Layer 2 of a small transformer language model trained on English Wikipedia (13 layers, counted from 0, width 96). Numbers have three digits each and are written without spaces.
Take only the direct path to the model's output, skipping the later layers: a vector added to the residual stream pushes a token's score in proportion to its dot product with that token's output vector.

Output vectors of the tokens that the questions are about. A number n stands for (n - 500) times 0.0044.
"fac": 485353529501788530529902384345528550532370379392504640378736604572634517422416459507457514307465589291453420389527531632649632516483497306541416377393529762333569557461381528556586271598179414533515863516253628594490515466489551429533554600349399565474548632561589489438594566420516217518
"of ": 533461757433717365409394336143383482454575490626645388605741695570668568464690438530359392430486090434552666562368723328444485566344624571456468366525703840362594373350482470407447233686564555489416482331292389326683486693527609501445607552486673283460540524583549436345702437629772467417
"g": 404506573389426584414586468573445598655367647503255405681514370572584452374410468549517448414569583246564544382494645489596578406348711387470601521540523525684577484485718339606506318621411468411454567646300455316566490392574609358364553512539529512498505435701572591534483455468586511430
"ial ": 438182457441420513411498490237676476505550577541591493389656622339483502778682494331494512476494316397360356383297156600792626359193731589498463387405436526640507509343517656396477243658646464447393434617353531536766670819627534580615424610659622450541506421639631604436523397623398515403
"ian": 531560552642462427572604573469709472554584404296513330382539419538766433463527349549685391599346419503374474629288506558569537456388545498484256253428593491440478538567566480503694377612561406596380384537464647582562612587511184586629277561525576628594480354704532471582538396393257611552
"″": 520100638670620523523671574332798323358459544575696340342695309361561351544497274727739349559430396450635331489488768561623589589450488454799414290212676642522680469387517460512544314380396459523464571574570622485643612509312441497615256672212412339370507454582592235393715480742707363544
"y ": 465587541630469309375482351369666526581660629653227581475415612432657422590552533596497442518514148402452449461391600233444521334417448665356616483553329710397709461261491670478689503731468529516525621445498440341638576687561375419494527622543556518732491293451560473534615308375577586347
"Car": 364483618602385561452429638406653439602540341534504421468538610279664424380542406439679420567601418211553678497478654387439498503510497394659361441406647634528484417426562506380526463446322518491463580193454641488558526665505538494615530513462504564673555401547655567615522391690423528217
"ion ": 646421592776363516625537434553731436402585508337549324533551686407624371634586479496496398438558396521384442600326457672667502439475765510467277429463260621438558590425597637379607292389225588645476492639340432462621588522408372623523488644486320573552513603672598499375436256330356549614
"th ": 524512731478632690670575532467519558388238500473331509410575431304556314616553496813530607327573168360445466571476500289492644504384786398577288663385538617373648528329606700372472485490584426507533459310448467483678599474580457727611478628700339378422473522667266624319663481664526319198
"$": 725428892592574658526518288400449483512326639552603222434431450394528371374513486368642509430466087273622408405549565705409593613347589395653603609427566589532676368569403428729498211498349524461254672484553682554371509694397501540460304688433546353458544622616784509619591635610266319398
"===": 581377802359581449449703380353576582486768560461648532644351520194743535373485563558703538448450396255370291586601444405527973574486852512523254494408666761601502430528312618629454391495446302420419379301404445499476564847416637160356424429502428483399488568383568485672578432494364296850
"ollow": 293236846554599638587620367362522381238558591249569416428813476409785666492514458499417565392355549546492345716460647333357762319566488413709429553398608634556860409444379526717331548458385435382447640270564539326526604438387349548492538426445669496354531484779449425430831476611540302435
"row": 420495620499391488471512434659574367250228462300547579506490612508585483476436478529521338447539475454366351521507786695750786395625687312518453563272623612586832331432408535502596433432252343463428608387528519375647551406538441466502279822516590451651517278649611568530632572306424625446

Each question shows what one neuron of this layer's MLP adds at an activation of 1. A number n stands for (n - 500) times 0.0011.

n232: 671400450392624401528527580500585637555427510525511479479456452257381453500663675542659423290493497574487390605618547549676407566322464648442396551516601398735298609570368500337578715449371358476246279403625361675484511570557405278494650454583507556625570593444597442418640449670458345396
Which three tokens does it push up most, strongest first? "===", "ial ", "th "

n216: 516285397589549490557531525378398494401591510556357481467476604463582526546484633460500503497571542371517378512533469538597565519538390534479466337522429437555532507395522600594483468466361550468495524321512540319557557614518467422495489448828481447473486416495583509602267540505610719514
Which two tokens does it push up most, strongest first? "ial ", "y "

n221: 370352490531318638579541606571503526400242677372373509410462431631646633486540521424375510330387500569545573534279267343549558475490732744455266487415514739566570436588304382457407428552466661441588510459664317493546587613486433614678302513503575557574540569548388693369668576468376525611
Pushed up most: "ollow"

n92: 485523515595394520485436484546464541469544615676410355361387413553375544564539397731491494717491368444597417516437505454470497421480528564500653357590538592350331535238561518373525398426538675515549437544714399524658525602470391493520456586641497691393543494413596500272359531478454524687
Pushed up most: "y "

n94: 370623340556596232707402437370663563485465491491464557795688411419528445439489306593396488589596614656439362478533483581453568362576554540459457497362516466481424546463580380577555524675662431588414324352562469567497493352466533384455351506720526514636633586316545418382490663517436576471
Pushed up most: "ian"

n43: 589406585555396386532397403275716536444588442469484486590494456706311676617635591657515524402547503477443504574557426564472546462692580642605433526613611645568487619579481401655483345620379503687593525424383420325474362451472309443497448657554474486360481316542536392387545535402373362529
Pushed up most: "ion "

n139: 480463426500514500422513398467582580606562698332461351475373552739472611584443640622565449668375594496487412740450557663555534725330621504435650490539340201376510465443504475360544477517537507687520517405633396524559586557490255485457355678479450557731243374544352522295666451388342542549
Pushed up most: "ian"

n242: 553717656332607270790430654395399518266380436469666500525581494281558573543441490652612527489412616577647531623686575521321394372562649554327527608573362301578527429474285605519435554537467656456507608463500603380455634493591500504297389503455402645481381459454473488305674631484393524389
Which of these tokens does it push down most? "ial "

n119: 431482364425533606517443393425558464340620529515578387454444437605416495557554638524642453433521711694531277507489421454391497548532375643469506505442442622464525541552529396603472431475535482329516556533492438771466659495384406597593500439627503533436535437620563317439635516572246520580
Pushed up most: "ollow"

n19: 244373669540548411653351436578535543458484523485537488578662561513386431466386607466638468400484445492543566507424483497606481423503593687443465304642570549514555601611458360342515444462460480451634470487536476703528697481412422494423500498521294604575525559540517364483511544508411368531
Which of these tokens does it push down most? "y "

n82: 478550408476558534520399489504565444422417395401459480484513461543592504424460533561489530569519496411583376313515454657546494433515429463476543430358550609467637590462630507477532533467500528513468655595403494434388591624348424545500484512563646454379482558566475533523482512482601434484
Pushed up most: "fac"

n205: 539353600479343494422727492491458580543365517625497405540506540697560503424489518595497553510402539459483490434581622571539491494442546503524693410540569404536634387617562267602732355653403437391585494429625361393526459497488326461351548508463643486525441644379387254566302477500555628417
Which two tokens does it push up most, strongest first? "g", "$"

n160: 381550431438644553246618369488305469440432787523648425789571421376554754581391606476663525867532243578438079500396466718479565624439532491562376457434583346579302511472688478579374685380439841420788646451677530487311340300347484641298482292544560420496457382655601421239586504461577686577
Which three tokens does it push up most, strongest first? "ollow", "″", "$"

n191: 490720461385520410586328572503354394334534406506483512576689578480483393436401500465477500565646674459555612447538399173384399480561411436225428506572516546367842685481252387704619484612397573547506633418418562661525500656490577533368566506491380558476572438584357616562432604531381644435
Which of these tokens does it push down most? "″"

n340: 520368389482459450367467507410737396483562485448489500415438697390523589500505414453490381536441505390512497511570412622567611513560313643515551585522559667632529545538561543517507400472638627606535466541437541487539559444538637582382467479523325514429401551543407380646566307495574565431
Which three tokens does it push up most, strongest first? "ial ", "″", "ion "

n0: 788268584462690493486362398653623526533476380446661509610517558517527439563545786612342561403714455543261396658556544302486436335610549577662490477297319541434611469725359486614396458449443504566309638436435393364588578540432576278480507291527514629563471477483512420683504572503479444373
Which of these tokens does it push down most? "ian"

n20: 593490411503410335403426525305509651449568512541418523516481583569383546460577439669535391733455220467541555617530390464462577220491713376494522355512416399528624497469561454539567655447733556741617582581548593468419562253394427441437517785481523560506464595457438432385471566462416526532
Pushed up most: "y "

n314: 338175677563297635431174346398420594302358643566351508522584520567441599696758445331445517294544568636426749440581481543626612328361568733719488397646437634618436608414379283520666162529402337665807437608460672504564378632583354275504416420633396750550448468755564500592392345422526496513
Which two tokens does it push up most, strongest first? "ial ", "ion "

n349: 504640665416334628485647433404617551507459517534867381758694545434551651628468325398570446448409663389459325613709412722353378586539409590526518528338369361596515208432504436635574392358514319662386529399594409355653565637576338268636434430561394631470702462418428497389425399408627541564
Pushed up most: "==="

n104: 509644303523203389307540484509427141759729483534691500552395586327349226740652662552605617411342537448648442516615542566473496364496448427345170487852931377596500429469425467733752228568496668422696473486396243694262486545591606485587539599536524496395666573344471631366787388589280273514
Which two tokens does it push up most, strongest first? "===", "ial "

n71: 372489450330534593496731509533377594474241300459358404443449613452500537626354469578507439303418517606706635394734525521667430699517536413387551689490517493490479644430294849545381490537300457469553596503335418624413546393422576683338424556410577419563550606467570543418690510579423455560
Which of these tokens does it push down most? "ian"

n322: 440448428609646519636503416715407299506483500556433515280522327625513582459480676706574563476497481550667556463599456441529276323494457568326421412412698481610292421610457600673408436404641436355412423535597552493336607399561413461622581500387566477322450624456529610473378707539671546543
Pushed up most: "″"

n106: 506399541601583657500441537520742366555428438533434603441596551503326450477492573417521406653477527450453535270543552614443462426567546490575538390657322676476570486377399633559517503524605355446430350715548647597455363441384526474671592364518590601445282365412371581538435406386577536617
Pushed up most: "ial "

n53: 551364554474348232424403660536588570609484375470312623534544458456482359707497433577559377464123519573582231643560605621570356692578349578460231452624482533500574722626244633590473274544532550581740537605757493414556439464526627412580496457574625530497408445421223391504394577514523481530
Which three tokens does it push up most, strongest first? "″", "ian", "y "

n225: 516604450516418578388418536509672544515354557541280538636449563497522469634469513515631654455555452463607470472475482559526682435528500493260519572446424500526245485481490721612697612630372336342519554261379560306533420246544398640634540529565559485482304428431687394460602361636618461579
Which two tokens does it push up most, strongest first? "y ", "th "

n238: 570484541527471572442381497526515396548380265432410425518479503591402590621580281401402500610290509549654586652340421591580555603557537342613477369583500385622620356396354472480669525388624553405538547418430492506694623645582537591452491484594582562385439441581481569562436584484612401308
Pushed up most: "ial "

n68: 382525492619611564448538341279365545511480599439544640608635584396341766635601316482616317336582512544425460497146482667268576279549699615593519387493435512523539532413365480617600244312534610496346361294441369598555552527573720183570757479524644472610644536387653469310580332600449641659
Which of these tokens does it push down most? "th "

n325: 465443424444635544732669543561378474554421533196387529507570546479370348497598674473581396290554419431461500326493416500598317389469641635388559622352713300553422590682363547500665586399367478256596374369676600401600733617597557320393407475589565535377576394576560494632735593536443432428
Which of these tokens does it push down most? "of "